Layer 5 of a small transformer language model trained on English Wikipedia (8 layers, counted from 0, width 128). Numbers have three digits each and are written without spaces.
In attention head 0, each number of a token's query is one row of weights dot the token's vector x. The head spreads its attention over the tokens so far by the softmax of query dot key.

Query weights of the head. A number n stands for (n - 500) times 0.00066.
q0: 595545536452401573419529342517532464515486566559511518390610534562496429563379413494422560452513500518488506532467536475422514430527399471489477434584584594439538538422425598423524500528547338572357624551647659495387546477610506370496504483543446494411529444533537526461416445498540498677528557494511427502270555524345660569486477574492400515561491431531632552342590498520464446506435
q1: 520399414489298491492592345584489406589756407658459577400397492659542528520550625569360462432306533601566332468477453429374477497561686584329580431579562660520492527479558629466495492500596471652453546485600604476470530513564351388369500529559451527553476587449543332356497572563586545365483503585329570520445540664609564338527453543568425458616478466432530325440613577393563465412342
q2: 343539488548703423616445749376517579542401510407566403709416544324456514565566543495561505529538551439505437576569557544631480370502489500535573550322384332523516448471567440628495510455347534377619216495423285539532527487330532684648597484497543440465464541599431601565599492573456435469472469433518497522651385301610377599517549424482532549386492567513476583611349469533468513513627
q3: 364547629444591628471445500506483482449435638437561470571546543494449431498404397435512602591623530451433502488504579435547557504455364392646435446541530448455543509502366490428408545542444370440442563539381464451543530479371609527513419488394481514443537431615550563523458451460537479566513496475557418450490446445448555541471557456412553454473512444464524570449494448514347520607549
q4: 364386557564647565624467597420474558471375598452522483476423375422571430459520436476571546617562657508507430570668616581592467423522454557568513534307509473341668423541500467549546500497541353505533317472562419440536438392293558677575532514460498538487445632578620532516609570559565319452450598397437401592614456465516530510504539380406466406505512424441600635463420510391430495567574
q5: 460349413463389724551492348517422405364618581542505530483557415630495454556316431408474483589541453590551493517436519406411509659650485459579424529634580641498502322551419515290412473524609307552406526434476503470574467400497472472512412524377414537627456461527510554429401602508617415539622616456581323498523432569373627413460505474500463490536566471481490466413683541477527598625441
q6: 353358507555724488637417616332519469438580554373534458564466459411452463539556541477492487578781435578534475541603633608502478540640407465596569602374360439625561362457545484492452587428470497471535284439347299480426542442363631615596580510417433426601500455656510621563536516535524411485478563474490477464558456410418460543549472428348641552359524482598389584479387378540550500597594
q7: 561610635475426536468366535521396433466428490639671508660555571400339500641436523429444518513582510398539478533238518424431512587399441389583558403705677528500485381454390701503357495434557398493452525520288533503366648485465523481517348338422408528628502426577557483508305457530417576589539640565538446405450401561455441436505536437510512595480492447538337416518629505505495513510460
q8: 446450483419652333591442644407539666580568418480479538349411456389605585545673596661489360447497369569435447518626534668455464413493556622377559560353407464518544680503619522689609589582364505467523404412596443488426478552500500585455651523467605526347433576597508468616646519379541357378457453452524616503484475443439426717635437520397436531386519459601572478434275478500562487461470
q9: 386401517520547451679585550291320513476438531477612508654530531383459596632588463495569537551661575528487464694537606673513510476562397448633587432411359500437487352492479536547589542330458385550472159419513460446458598416519467663550577552398459382481538581547329668477428511522536544487543443426613379543670382366456503560553491480544458523420703446557527533481463444663598518587456
q10: 332517417497482397500494539559497545619463425500516508433503524445472519477662468589520401454572573707467402500570487631536539495532390537427549511374480380401656786526628408506533532632331404421518614500623365497505563622411542514382593574522666463420427577568408577574600630400550342571442495553591489589470457566626522614539602583352520482413412411440527624408344463239403591244463
q11: 464551582467403688535548617396701423372458502488659317443505490522594522600489435312565523675556637462414580559567576523539493391613557508453508556605554637458518338559447476298449395394587415542411450512386542418523511318589596530689471444624415526653430522546497486389648345591540520449525508416438298444598417401534471360479514414550454369556535414480456519604557574457502396474554
q12: 413541526544622390477408387633541580466565393466350571517554522524587644534457595511459569321574573468447468453512448516460492565495561590478494497346442303595544737552659497482492637515153709521543547450590390528533340571613461569500599579549580470397445474460388424598677443388532459497476331550492613482489663557400454713573512637398587530424352476690539456531236465485474411478491
q13: 340361469442550636532391637529665446531520606409481383424489509490612332455577567500565438490613389649545466460443551577559472427576459577358426427508464596618535539453500396550576493531503509400547492473491449403517493509480508709357534556480495379653494491513548497564460579351591296512569542444381524532451421475487488540557544405431602512502576565272447628610459372570611512540375
q14: 494583503533531350438577425406509418357582500373483544728500576607464456629240328520343676362424494533465437568497439255400664468412511447460406629581554552646480338534547500473420418304365489416422248584494424548440447435456553536631540539595398511685541487550543659448591506669459592346466321518511426546637579415690571444503497625539434398458401542570546449520734602542489480534527
q15: 324519471553552531552481462547274430389511530587387661369566371500366511300582627482344678421551635421373477453588585515575485530550476423592360505549510555527510641534602369456500505638621422525490592405533680444513473461666468648493367459492581482646486621367598578592421457492541420544424479479607568453454648538477587614433537643482607284462642433569650528466508492462537442594571
q16: 670463495474424539440511587530424391442353471537547542649575527539443463487371475459457563569497550437625572489610562303487447494535323400483491525551413533432552246649379603485404372456642396442398518508365760497431602416445541374655438438509313456622617579479497666388353509520523524592550663507412341422520532454509656276372557468540370537554415554538428433511721523512528550415676
q17: 486478438534505435466540369519376558381627515508561546494498472549536429449594680496500500478465476421473442353439422426457459456541556567418381362559492494545570599506508453391532594597443551506500619494340590478569650438605536484498328515487523485487428502250500597530647500493578458475551388595524526417469521522410509630445542576485650448479566536559504534613513461520508521397610
q18: 436500438471500425636462608310652456423353538444500487544415413333451533447554616560702424552513520541419429427471428742640500472440463531433657393465594491374493522440457457534530432453453488402507558603548618602417434318579446472376565369500467585378411477568473513419571700482536447563516672431471439516442364497627454487556503516481486467469495471490530526569424728354443439432474
q19: 505389764408522387566405324612632538549524527420526503589538646413640582483513526517365495636594667405611586485585512445350410500509429639400419492292636412556585656492507344663390435620388457590500514527577554637579487495418605603538519508413512452432534495680377598546576455370563482502478445468497543430484511492402636439572555386493375443510497604500584447436513505386521500553449
q20: 496537541504420520575515494564594479556489458535524462481517479429544497471486528491450483513511520528436505541480585477465583463444531477561528599575543496534466481510515505476514444482404517494506484499536309469507458552550452486550560503605526493489486423465517435472509475485452497510514492488487513518489493440589455506586464440499563533479469481470432444453440416490523507484476
q21: 500309504718647276816704500473348801473581612390281564322529408562597426416570576640328451347592577528390543350481439692436367436508558740352471548422338236598562808360743264613730588596162730381665348432674495450633390518491602774437738658556711456394407307485522480681709436509542518426294320576549678618413524574539385973667399648271748461221555456500442486339169336332591300398411
q22: 642656436544543473683304580542531427600438369609532324571571562424625497451560545433415578513441519459545392445390495388458412570566566556526517536580570541627479431505426606627522448472420482458566506545541570594466642386677454391561458562593556308546479531315511494514436357517584451641700510396568623458527547489480516544648446461551342510318253646508603505529594448604354568443503
q23: 446456408298514553482500513467537475523473432567520503505528564589484474805492305416550518439451543495517490465552561564407522611591480537614591440497512500323488326562339555476531408681468430581495655632566532486492531559320467505448641549471507500469382655544315475554547539497575436468530460477453410434495505614445580521422679449471495376537410387348606629412540611513313528507534
q24: 469403457366480626457564435461689544534654624390588439678517559375511484485398648520435482661465403538529287569506371586456448521580332505448362482416520448502714350657495607495512500434481393552555277520465508480351723334409702495471553378481502454511530626466508443357418383467548449467661513439400469500455585532458532460491483387540443503530497497477562581523425552551579531585511
q25: 626570472738577525542408435373686556508595362374508404640505537488402724459587486458449543609564582382400614481377376632523505519498432529549644391350356414546412393476387284622416639381392497521595486580664468366532445623607557463437492588452453479581610430366503580428556642466430447590439545571588632485459552561465536458414272538490472542532326608537394435481430503517625395567427
q26: 571314479391458632395336379404521502548540512374445533510484493562516544436539508520681387447495579605445599405696471505440604474493372448389460418716371534521435390386395385545609480543598453591529618438483419458472539572539511605319377562597442346466448398364533417497455599569594426510387428618348535500533428529459503406571315392483609634586477436466475503485497444529654510403497
q27: 607612611319558432396609491450562418678506566631650506602619508491517443357494506430517461553432550535594542623437513398594383740548550422564624443578482404371475567413476503480510317435442399550398620621505314404363429402336704379456451391474553445506617380546553385535534614433665617476497443629560420370368468463663588500636554524618526642530582427333553529467539381509503511369509
q28: 633317456403405405596511579432564609453464560478474556526434531503522413431514516354391424608419556546649555526613574480425495444507461699463631572295448490507580345495531438629581433565442290700467428547582315497531422596402633549405549412391563547535505461465479598489466743458660395366455461606513557458559581578480513437514582436561405515446564436370418610576725456689529497479484
q29: 508487498599500684603469541480429385475518528682485394428426522587569543474408507510554510522416545433355469524447502413519547429408470577495466551691625511472451381464339505409435373542596573434548573420476532611620414371551511387454428578633476603482442450396565365405440556743421459529516502536473475500628581627541426590475460305428699524454497531478436422475483456485440217556355
q30: 506323441544552558413408516445578526513450452577550548458576497368590560520631421518604547521454426413520533617483485567480475473645532556574648505397575390346435414536385723643530534556401578445387327585518469394440454565426327500544552459484492334549528425804677624531510597472340456518542562446456450525580553541555368462455699421398522558467666318433360374637463425549449542513338
q31: 601468405360446558543322579458351515795511597586354566487481482444492489390551380439489534628540363451488512593604416424542448519542505409539458495582480391448620506538490438612532564500565459616432514547368544398567492618362482746578429444233495616543413534468461563600597588437564477378402418568588500569479500521605556592573478564603375389462644492693370549550479645584486456575565
q32: 523552429679406608458525396567422290404378564399536493403544395526478493460456577528649569538590368455475495486482454528428491573528469486412622462552482519554486576477456392448527524431597521443516596382437380377370600488789456485440484449453424479449483401466488437442496397636525488453492537384580517626461616485622517436576397584641621468570454300625514400457574410617529486580572
q33: 530513442476341552518518563622577515580668550630482492358556389529407379575482545395596433540462444386514397411497439449424505492536473505663715579584590539514475612529468588395519428524610480552580622400351308536334326507477386562542512507645445522479376373434570317545491531556461365542409517471324505641566505587434557521557581473452689384505566451359462500535592532474451463572450
q34: 556546418448536331489639494328578329398509618404410464391503476603506525628608690484497345549469464443389434608612404615435558564522415631401549357411497475500511518548471472638495570649612565573449599367433529448440503557543418420477544653406505495494589477630305491372441466480627428454594481502400437479595683241353461449445515491534632624409492516489470317404317621540619492752540
q35: 464278558473477470562378564500456520392497498517510529587519525467441386486423536505476561485511601588573461409594513375571352526381449550510462401380458416488578522538692609473587581437673431603392369498505530350625479604433622535529438530583535683677544547316479607445543595446521371430464740558431541267605612656486532527526522530547519453450345503575531435482567692575626503533425
q36: 691360562553401534561429384643472623434477637513566341453310497324503577522423617420519663625359367574535612581474374392432536522469429472532553654638545433452453350508495445494438427503514476575606719543611686467613446365404298560488512401385436610497481456453460549562549511447549536415384599517589503440452567489540541522560509585436439495485313534621595508532556361362365468458356
q37: 435529472423423421450500325472598520525596498623495380505474399621529585641479344561495393419636508581500272602327373617452413618575550500560479473582488527593406478537412430529423517741568483414522524421568578528361446552609403419591512463417575537441554518555475648423479495540474463350403532396525502462480614521505662542561592572650583367520602483534520267472625445633516443453482
q38: 567383463439552570453456534450603737487460624550617528336588517449637631413430415488422550425423586669472586537602607478531428515505425468710508453294393509554657530429524655662542461439492485460478585533570583455411457642518552534537439515451457589528466310703392544582500492482467495561634456509451398453523375544465338454457516417403507382556452490498325453483520542609408522611404
q39: 727452383618548564472494466557703468544526392534407681554627460512675444474285418265486386352419373440479607562435489455510353441478511436423462433533373505583594560551458446480495584497563503362444593570577625491454416492432601509492431379517379478410407563512643419535452539460494540484547460520257500564525665669258570455378444445497702624441556630407486369399544511560586383451454
q40: 369425401555421434419465570549495666510467527578477624392551536503428463549436365518470479469548521497541403390478535384529495582544417462783613620463586549559500458551548567467551538564416515357653656557480566451392471434588502417563589492334709610452453329483510319550452471544657366589680429456426531627516511598579551489481589726503354507533418495460547703562539505408471392623430
q41: 612464579506532509500409595521446337460401497445591568527413610469536497413585583435528489487587468550580531476379427440394495527543343433617438335740632466510269424403714238539483610380651555578528557621531406461442598550583397544552512492547556382527541515570412471409500410548462500508606704510574471467500483623567497561597293466371532695479554451497476611441516534420411606426261
q42: 512506444569459480530682642480666472332694552500457546472611592524588547508476357589775545554348523343551516553555400583532685427485571580349334405457489663422469478494409376408617391406503570627423506497602637452635410617518348524627500612544640486474439445306480550343505585440450528539683480533565477492419458474466503444510245542459468451572361583342554530554551712467374381365313
q43: 497526663521714474597541778429596545514319473639494417407621475491521632646550503740612624597407477353519454438408572539586497419630424550438470559571548472422575512528462450414505547491633408484503554427420588494317549444647393506487529525450429453573632521650452466446466488527316264486415494482494508692437272381364424529492567512339510538569347373492628497449319515412330480441326
q44: 452654479432484457397702575584581478465626521502668500475601468489523531583377574420479399594381420605512521476433445411474403510406714563542379408406535413610585549517474518487682502513534583552534510427524632428382508646500459538617525483541467532482411550495674416392516528683347483483429362562351549551417558485621571482336535468579343576577540406445483397552461606451525615542446
q45: 433631566558513718498424408574419505538647539502412548448480547635694610522542459544502481541483488549540300423467495488610514454470711475567404488688556476435463630593431547625509423485525547577472432446560457465502456400567488537529409449655386514507385437615486386424520678626483535405490451590622446529602500600510600505526459457424452466428541560475469572514436468421337592418292
q46: 374554411557585608522387500774462579651635517608588518585514446392519532442680583462484474560471414454517401549556508528532530437526487500656459446404566396463628554459465591367493454539481523456649343542482370375626585622325530492449362579438413308540377550648620642536435567530484332612525528416510616605600434553409596476455534389513632370505582412480606584534570397387471425546573
q47: 542565432586592470391522596505616402482578543381558362526510564475592532343435555431451411637527635470386548495494533574349450313465385360497464572628478495604461463397452627580524397385555655381630481577684419521518489312432612503556493459614523422524484565477518552391554492453414533503550461514389578685505383347449562486357446662434519510400516464495411437568490368563590208619579
q48: 413744409571568497468410465578699569393667479487550696450547541473352552495271655538541461463463401471553446577518473416492656454434598298402444376594527515561390576495397506359351726401503624641546533585593622588536511522689566413390456591532478511520560433337593417527456451396563464530503536503375528568577726578469316404452566422524619449560337386593385368489416526424531608406377
q49: 298546521552648516514528621478547486423353323471530606311544416547574577655437423583740492569435483448458492266536615570523489351483580489420453397524495643649381476603652264468402617406514538503519526544481609537451407603643565374454518565571322584463426437570423464406518475576491570543544403413410396586267503503554381452540369650346495601548433425548525457376382471494464426609368
q50: 392647481552392569420505452443552564487607470498632524544507472287620455386556505520438472505360562521454367403519530485480384366598446475585634393593532425375439477546510529541512538517311508542417432485573437439495595553468480583627654475602470551542456692409516226615524529593479414417533444514584541481408544240351566479561458382707450353359513568462642597389603543503471490372462
q51: 503395488317506763442481464420627492345537462442652473503515458560483561445324390490561479767484395566467546705635601573492579399575457529473401534526533592651555363631464467475587542386413503439389291298586435404458478369541563503589525581481356634527373554362559619511607533514613479526597492541400344470524435432474659561580466497549512634539456567466473319433447399564495545529589
q52: 820344365394454488577560536508478505553452548550624500573598492427489476478345500387464482553597500434669392388455362405527336489536442436653514391629600452478640322461446467483438521562517355515623257475564682550578597456505571489441485575454475497549474408477553566576395484380519407577539552540307531470438472503523438595639486500612364617615648454375447357353508475445529508591464
q53: 516457543367505334613523447485513493539472514470478409715376386552485520530367493535430437430343544387454421612482630385392393320598440439318472424421445425599591450498547375574416600487518479546406390514502510508570485574435489467507552317460570643552461518516597587567495567600582481514692616491584474416360389567558443482500487490439478528642542406425573492362575505472509697474510
q54: 563251353530525642603571630569549457418581295372487430470583518500463411569518505470426576623526456495531537528451666527423449599535503490490508520572374502589442358565463384447605492587415417469349543515530696409389430610497538537436445585495439387547344453444428447579469374365652445537481490427528530445433543539389424576505516600458446731639604602339594543559660513598512553404511
q55: 679358488558321592393647624384567424550556667450429422434551386664549601431309474469612613608522617393363550471364580590460626535471558538521299539586563471512456581448462475519502619362643451392492550430605596683518465427421339612505537629391325417646512403561357422469488449428457497423303536498484450550532548606552440405514477424658522630577522441497389555497581508533532476469451
q56: 635487610413632532635363482670784465490479510528400368507586512441401428561430457493599493608572444523540562527451495405502474554552610502563577480408540386550456497613527505461526438564427614486481452619646278525619295463617493531470591542531490312508432587721372401567353521373490451544503556525547604462566415497443595422450630567561456597534444541573533529540373440539359493475380
q57: 486516587421452407409562449443382446604588515483539547436589683372650527493473640414519392458513495675500532500651523530471567347495407492490426482525561516652345426373523313386515592420538383473460445431470445506762656630527570548555476409449498566436416486392617469566403697462388404459536424586531382468516448439520449481561651580640483318432426487447534627562616378554629618513616
q58: 555533616549468500383452541515456256485552486532473495400461474558364553564444365462368512392410431530599491534374555436674587423374471514368557459765507551488591457593500429372393563466505548607441570653590357536502517416530487386439582409462491548518581525535549265552473492559419533402432459520435539463555588643500633576447579643448453620424517348533500464517437405520446374592546
q59: 426401530438696344467452584541319495444414516468427517702495526599490439445540370524475527515455608467617465370476559443354315465421612514522596469580493624491438385498450470564571493375513408544538495444436685393597493445449521584507539373500516519558529446441564343420470595505593409498474680579423452426341521618441578513436350635632559443600400462452500314436481572589495592553587
q60: 454505453439588579550560419470575418520302522562503615525580599478349529561414361404568543490477541531443531435503500454431420631586515510331382493486459468517468401589420217363698388554508483533466377521659567520547346582518449401395580478510505525642428516569583489377523526566588470527667493527433385545311409417552647536541473519561588619409554542632402424558490550463612577304484
q61: 661472390576397550442500425476254571438571423477476568300475574420503519400494473573650481484404594450389480500463328596520492612440585443503554437633561699596432477390490453433585550529676632525555608576641517479527563505658456345373358602600474690412526429291444500634512549410472550599546508498444587563535449500555497519558537634541636474651383409474572444398577326469349458643397
q62: 592411328440421494500517436642435574530434441558428519508617613566625589427517481534455505398343497322320513534370448550505492615578521591406597484512472629411431397532482353598698571563489540421503645635649617416532511645617554333450497487400546587597536522308454494651495599384431387618704482606354500621519403624541415397517433543505616438537549537380323469543634661547465492428455
q63: 544535616462492673443493620526571450502505390459433498388429571523507351397406500587378507445377384475518578538588642614532505593539390551474291479510568491600450586719472515407545486469583644384451576354491605478438495382555504453404473556500350460399567529553608547477509441548554477575664469485457438525339472611487623505454438561491456488647436474584502392414416510535560653635618

Each question shows a short text with each token's key, already scaled and adjusted for position as the last token sees it. A number n stands for (n - 500) times 0.0033.

Then comes the last token's vector x. A number n stands for (n - 500) times 0.018.

0 "/": 523532506476535525532533493533487532497554462538478546482472693539458535558535541586544498521523470456430502537497526485481540551496493536485524481433482567550479538593526514516537478500539502
1 "A": 533561498446508485517477531504488586513519505479486586477494695508483543577526492596521471488510486436442535535532492524465562551470518533502512523444528559532510522580551522516529464483535523
2 " |": 449502547485547486515500570501524454584481464531413608499455767584441549551485498563489556530488544516456497508507529506500490506459497480483536561480479561530505478556469552518525506544529501
3 " S": 461482555492514474518488568513473497558497461485486659500495758567484544590470505564522533526465500499482554503510512522450521531496507497461505481439488565536533518519547551493575490458494486
4 "U": 476433593524537464558450583523494453549521520469466598479527793514467582544486514596515493515426513484483530553528438528447581558470470453505505539439473527485557522561543535526567491472476510
5 "O": 530419581559534499542471537529512505533493516425440552475478764499505568568468441609511486513484483477474513518490439512488537568430522498516503550420514510473524512535545559521508527436475545
x: 377424523526588526613513418427362535501573487490563572237494544520527586493503513465470547539478509479512468505599587467482554438600565519418474467326564440444623509423632498421479303535530608441476592509593469390489477584438480658458514522612406581370412387504596591472557574516481465551473544560651492492517498575413446629671494480383558498528507341538424376513542415499534553527490
To which token does the last token give the most attention? 2 " |"

0 "000": 548473461449511457524450575489540513565474498476479577503506770530475651541440425575497479477513491516498493544548493495521532507502522478473463473456529515503517496527491504537516466425477551
1 " ": 490550554456553487559515549540511523540443537471474509523514697525444614554496488590519504529491504498502465515523523492464503478505524505478510480499490550516499489568486498527512466459462527
2 "hop": 441515577469529457585481561525514489582462466512460584489526756530449628566517459598518472521525528536494502490500522477497506450554488462509483496448453535559501476531490463531529452452463517
3 "li": 453489548508496433536423570549528482575466508534464561465537742535502587582506431599558463516508491503433495515494504456505532543533462514466448500477512551535496509512566508529480438490467456
4 "te": 466469538502525465553461548499493480594499475480424622495481742523453591544500458559474445487576482498541506517547505480474501435484518525473469503462514531475483472519508464521541437458462493
5 "s": 495464554496539481536459567555535484599479468481458623501498772532474548541501468565501491492520472479474490503476495535459511524486478506479503514484492549473516480543493518499490429462472529
x: 627512484443374489502558444616382594492525482486456512241556451498625506518432497612483521393491483517518571397470470406494514475454437475434489576516508437534549433500526433472553513519505589509448479511676553444523553469553362616499646561537569475483630432557507547562410510481565527477393376543549446524493519562484466752494542457482587497363447473534522535482418520486535456397531
Which two tokens does the last token look at most, in order? 0 "000", 3 "li"

0 "|": 503551520471552477528504573498520420584487453567421624496467776586456541547489471534504553551514527491470500496509522505490487485463492494496538530470457556529509486548484563493511513502501509
1 " P": 503528549477529490528484547496508458554500482544480592535479774564446556557463493576523531541522503497480545519501501504473508503485495535477481495435503587532539481539530576529543538443490507
2 "O": 450585558410534488508467544504510480521511501484487576488481747513499556566484478612547485522503476483469556512494443521509504557452558526502512529397492542512527548504559571527533494450497575
3 "E": 422514592471535503478451517508489471536475480455459612480471740494513536599483453568527482530503522442470528529476444513454533523450554504509483534427499552481545540505539546546533510424482612
4 "S": 489469568497527513524466540539473483552500478498463570476476730513486527567445487600536481543467479476452518457494480527450543507469516503511490493446471525459567494504542529521550500440448522
5 " |": 551493513550538534511499572524543454594491459533409602500454764592440549549484490564491556531498540506458505500510510506485484495460499490486540557481480556519508470542476554529525526528519509
x: 448569443478472554483507559443395614531492528487497561347517524496492487524525488439557454529507501514401459494513545488527565461452469470550552460608458493511434505464521477460485537540494521458485549525523488458501508521532536450422544520456500564465478419340558501527494486522469509496531418540513460601472489524536454852502541483487725488492505429523384526513393473510430487508538
To which token does the last token give the most attention? 5 " |"

0 " September": 556544465404559432516427623506558426575457488503481585524469842509465563554490487592500483554479515531475468481527443506490537477547492515505470539456425458471542527476526544519476477436455523
1 " 9": 551592497394588435487409609484563428585465495495467602495513862489504602539505454554467464527530518501495442530520456489511533536548506528478470524494432458460487536529541579507462473437450565
2 ",": 459523539453555460491450606523555457613466485517437623494479772569454558560517473558514505519479510480441520524499508494488474497490494474480508559494459543522548505528511546525535525497497503
3 " 19": 425545574417560446492357637485539395612450476522477636479438895520490660582471431533539456570498510519438481530499484454518470558559481489475446452480472530497522601506579519528522486405454532
4 "80": 426508582494587484531376606503597488626498501585459623498491946528491666546475410513484452533498501510461495560474461422509557502580488499484448498488496465435529528505559525590489463415465572
5 " |": 529503511543551528509496575519548458600476476530414585517464772585435566551486484559478550545477550528468484501506517496506480493486492482492542560495489537505501476546480543524513502530515503
x: 429523447455485554508510538463375561529522560486460541384500523515527467510518498433532494495533517549389476459507518488531515453468480480540522480626492498563448500460524501451496516551504515439456529526502505514521511514521579450433525485462516531485452408343530491524497499507451506519498455502513480620472477520510476875488570490474707486465527439485390518507439479518419494548543
Which token does the last token look at most, and with what share of its attention? 5 " |", with about 90%

0 " no": 539494484470532426516477562508562505567449498513472602495529737513506583547506432612550498509509462470425508520499522539470509528445456534540456480437543577496536519566549472510513489472543507
1 " ": 512548524439570462511470539532547532548423536516472545511532761510467613537549450617547489539504464461472481513493516513448485518478509530506449480474523573491499483596541493533515489446503522
2 "ev": 458514543466559471504493511500510516542466473516468579548490689515473626538494455547523479561557483491437517553492498495464543523520536460555465509457541537553535515512517504506528548458506466
3 "id": 478502563476502452503433551525548478573408476495472584477523726510486602511546452568533478446543442461427495546528481444483482504503495497521432479410517538546542516488523512520544497429452476
4 "ence": 474444544535537512511485471551530494549446476493490589483501694530479515532562469579568484470532506459438528497451529476465507486470492500497460523467503573528562471529520494529517479487519543
5 " of": 535452542542530480552479582553536476613472461521422608495489775578440569556513461560525526522500508498455494518489511508501489495448485482479522545483496569530531490540500528547526508504510498
x: 447571506466469482499520516493456561519527493520470528409490530528489471511520520434483456488462500518464471514496550481499573436474420472531561456617465462515406490463520487456473522476437496498483545554571496444532476501484536473398664522483526573480493427484557462537529474503485485469548493549576445563465512524526477902519475471489621503540453465526393496560308463474420475489511
Which token does the last token look at most, and with what share of its attention? 5 " of", with about 90%

0 " 2001": 507507487444510425513432589494580467590469517557483573514502844529470638520477485556512445554473529498459474502487487431483575482540464482518469490476510477475548506487521530560455471462447554
1 " |": 481532530463533460509493579489533455592466478531419603512463763587447563559491492561491550534479540517460498504505517499498489496469490474491544560488490549527515481535469550523521505538518499
2 " August": 492532541407514453536425638467566410579456482517470620558456891535478621563507468606519494553452555536494497507530448495490544521526522479527490516398488479541548490462512523545528465451482488
3 " 16": 453511552450562476458409596447575425563457488529460646478507878527491651553526416566532452440520515521486448543521467479551477579557538504465483475508497471503537541505517590529537466431480524
4 ",": 474479593462589466508379641561605452615477493524467660504474841524478578538561473553498456494459510483433504562478465479490497529556506473488466515504428493500563568527542538531526489458500509
5 " 2013": 461430588546587510556390633514589440636470488547455664519465946550472690537454437559503467564464496512474468511466449498518549511546441479454445507505474473432560550458534557575507463435496517
x: 526585396483611412545555445397334511593632577503515521513348387502554574524547474524524384507506636493355414323510399617439491415403558592468512624456475370542504490451572437583501506521557470313489456527570543591462526446545716502393509449571570547431539451577408555574448519533430498443393530541510639586421574527557488633497591588482593597368584558386399463511448466436452310632495
Which two tokens does the last token look at most, in order? 1 " |", 2 " August"

0 "es": 523524496456500471496488568540521469593446482518436582509504713573434548555486463566507522543516505475467515518497493479494507473487494498492530544485515555505531473507493545511534506498485492
1 ".": 500520513476532483478515588512556453615448496556426586547454780565429556524503476581469493552497508478425502528488497486494518496492511504453519531496501509487471466511511520555525495482456458
2 "\n": 457499543492552506485510576491526452598448479578428641492450752590454553545488483569533530513529514497411527511520541495490453516450511503466522532454502558531516478536454560520534502535506497
3 "\n": 470484539498529512470457598486546451584469438586419710477427764603480550527507527566541547486544506487400559545507508528449487542418491492466499538448487564570508532527452553526551489583537483
4 "The": 495493532486541460530482650481575509612491431531402666524481805597454573536502491561501531516471514528483535509508510506486501530468477485483512590484499532515500479472475514514530472529520485
5 " an": 510484513517562507548510609537549493632487466549401641514504792575453582534510472532491517561484558510505523505518532520452482552476488502526487537498440550472512489559503496509517450541512493
x: 484448494389481545465430689435446493510518557461494467451507574465572453435571425501473551469690502415467466521492491512526505617564411493480533547574471429526471487527505507623462560567435516460396404511548421527530576522517498457618730571486516507500518441569562560478632445479533388481468397554412526466548429417480417745368579511515711479397515433498434516542277468509535445541483
To which token does the last token give the most attention? 4 "The"

0 " 2009": 531509465438534442523438585483568492594484500558491590501522810535482618536486477583506468547472504509473491502482490447517544508517485485502493495471472491470525522487529507546492467474484576
1 " |": 478532527466532466510495574489530455589472474535418606511466753589445558556492491560490552534480544516467501503506520499500491497466491473488545561490485544523508476538470546519523504539516501
2 " August": 496526535410506458537432627459556408570466473518471625560456864540473607562510477604518501556453558538505503498530455501491540526523522476522498521403481483540536484469504518536530462460486491
3 " 13": 428488570462560463482428574450561416551458504517465619492545840521481637570512440549558485443514543540490476555514451486563483602534518501456481479525495500477531540496507592531528491443476537
4 ",": 476475597457586470514376640563609446616484488521474673517477855516481586528562461545491442491467511482444503569477456469482492527561515472497465501497408493490563570522543543525528481448487522
5 " 2025": 466418585557570535549419603522580441637493475549458655524477942549464645568481439575476479538485538518480475533469454483525566500519465484461454516492407464458533531517517505565528471440475532
x: 497594396453588430550528460366334534555566583539508590544361408515645584482557429577581301467551623512390403406527372512493416496412554544441478619430431410643449456434589593572554556629509429408445452475575530664496487465496665549514536453556474556476669460481430535544406597474408440419399468575502683629394583494562468609538529564411551521385596522411411500520436481388453382584562
To which token does the last token give the most attention? 1 " |"

0 "O": 596543497417536485535500539564492518548475506470465510472482682535444542537477480578548503571527491497473515515504510509485497496420513520476518578446497568501520495526529546544523517468489524
1 " |": 475543530462534471505493573498524444589476461531410616499454773589438548549485500559493561532492543516462497507505524509496491507455494480474538568481478562523505479552472552523520516545529497
2 " G": 462563553452491454506457537480504483546479502479494618513503717556483577589518504573533544519501513486481546510482518540470507516480483481483514520456484574524538490517540543525589535452502496
3 "O": 412530595444527466521453532498527518530520517464464619483475770496508566555490454566555491490535482518453565543452434514547517559404526467484474552356487512501500525515537582554542485467515538
4 "E": 442427605524532497498433518500500456553486512446455625468471733490517553582472445583537479501498514457475531519479460533477537538429533496486440549438451541481548547500537527560538534451480592
5 "S": 513472578537547501552444571542501454573483490502443598472494810510498573550450465615534480543445464480466518464538475529451563542484500499484440496462433500461579503509544503517558485452447514
x: 406448380558431519481569490411430613524521394516449535238446370553524530512549435629402543567507555637535457415530560549499621514293567532446558579346590497472631502502554498589603502578428560451535573578614556467547514572551412586413515470573335564420518365461569565458608499605567470486510463406584487491520536599442310594538579528464570507433479334568454467508386400443570439489496
To which token does the last token give the most attention? 1 " |"

0 "c": 544520521443527482551516520527475524528470476454482541532472721523465563602458502547502523530539454483451493534476533468490511454539459509488490489429504525534525506514514541486511479431493481
1 "al": 497531551466525483553519497536487522544485493466474529513498670553467559605465480564526541530535500493449495489478534477510528433517440511487501517452528577546532478562508541518518517450499504
2 "ator": 449511567485534500540523498545510509555453527494458523503512665575450552578492450582519513523477492476457510494482506449497513444470473491519532548459520555530558435523491522519528514478471506
3 "s": 474496540502520489526502531531506508571439483478443556494480726565439540566502459584524529537517514496478497493498533502493514475466497489511541551482516536526536439519496510494525475478497506
4 "\n": 522460529536542528493498585498533453594459462585414654486448780602452571536473484567531532515521517506415527509533538491485463522457508503477513526446497556535521490527448557513537491541507496
5 "-": 521506499511543505557479619516575416591503441566382634511445921598474564494480452572490565553485514532450496519542487482458523512497494520487515525459502507536499483531521525539543462482463449
x: 542472545558530594430476509477454601512464486351505505388427552502544475413460661542446438520485475418354576428548421556442510453466508487392440456474454451559475486535449500518396569507544542440443562493451495441638583502537542446373620559509431591557502391447549519493509491455488540509482474543452511580593501429511498802439531470526664539555460472562392437556312488548637536573630
Which two tokens does the last token look at most, in order? 4 "\n", 5 "-"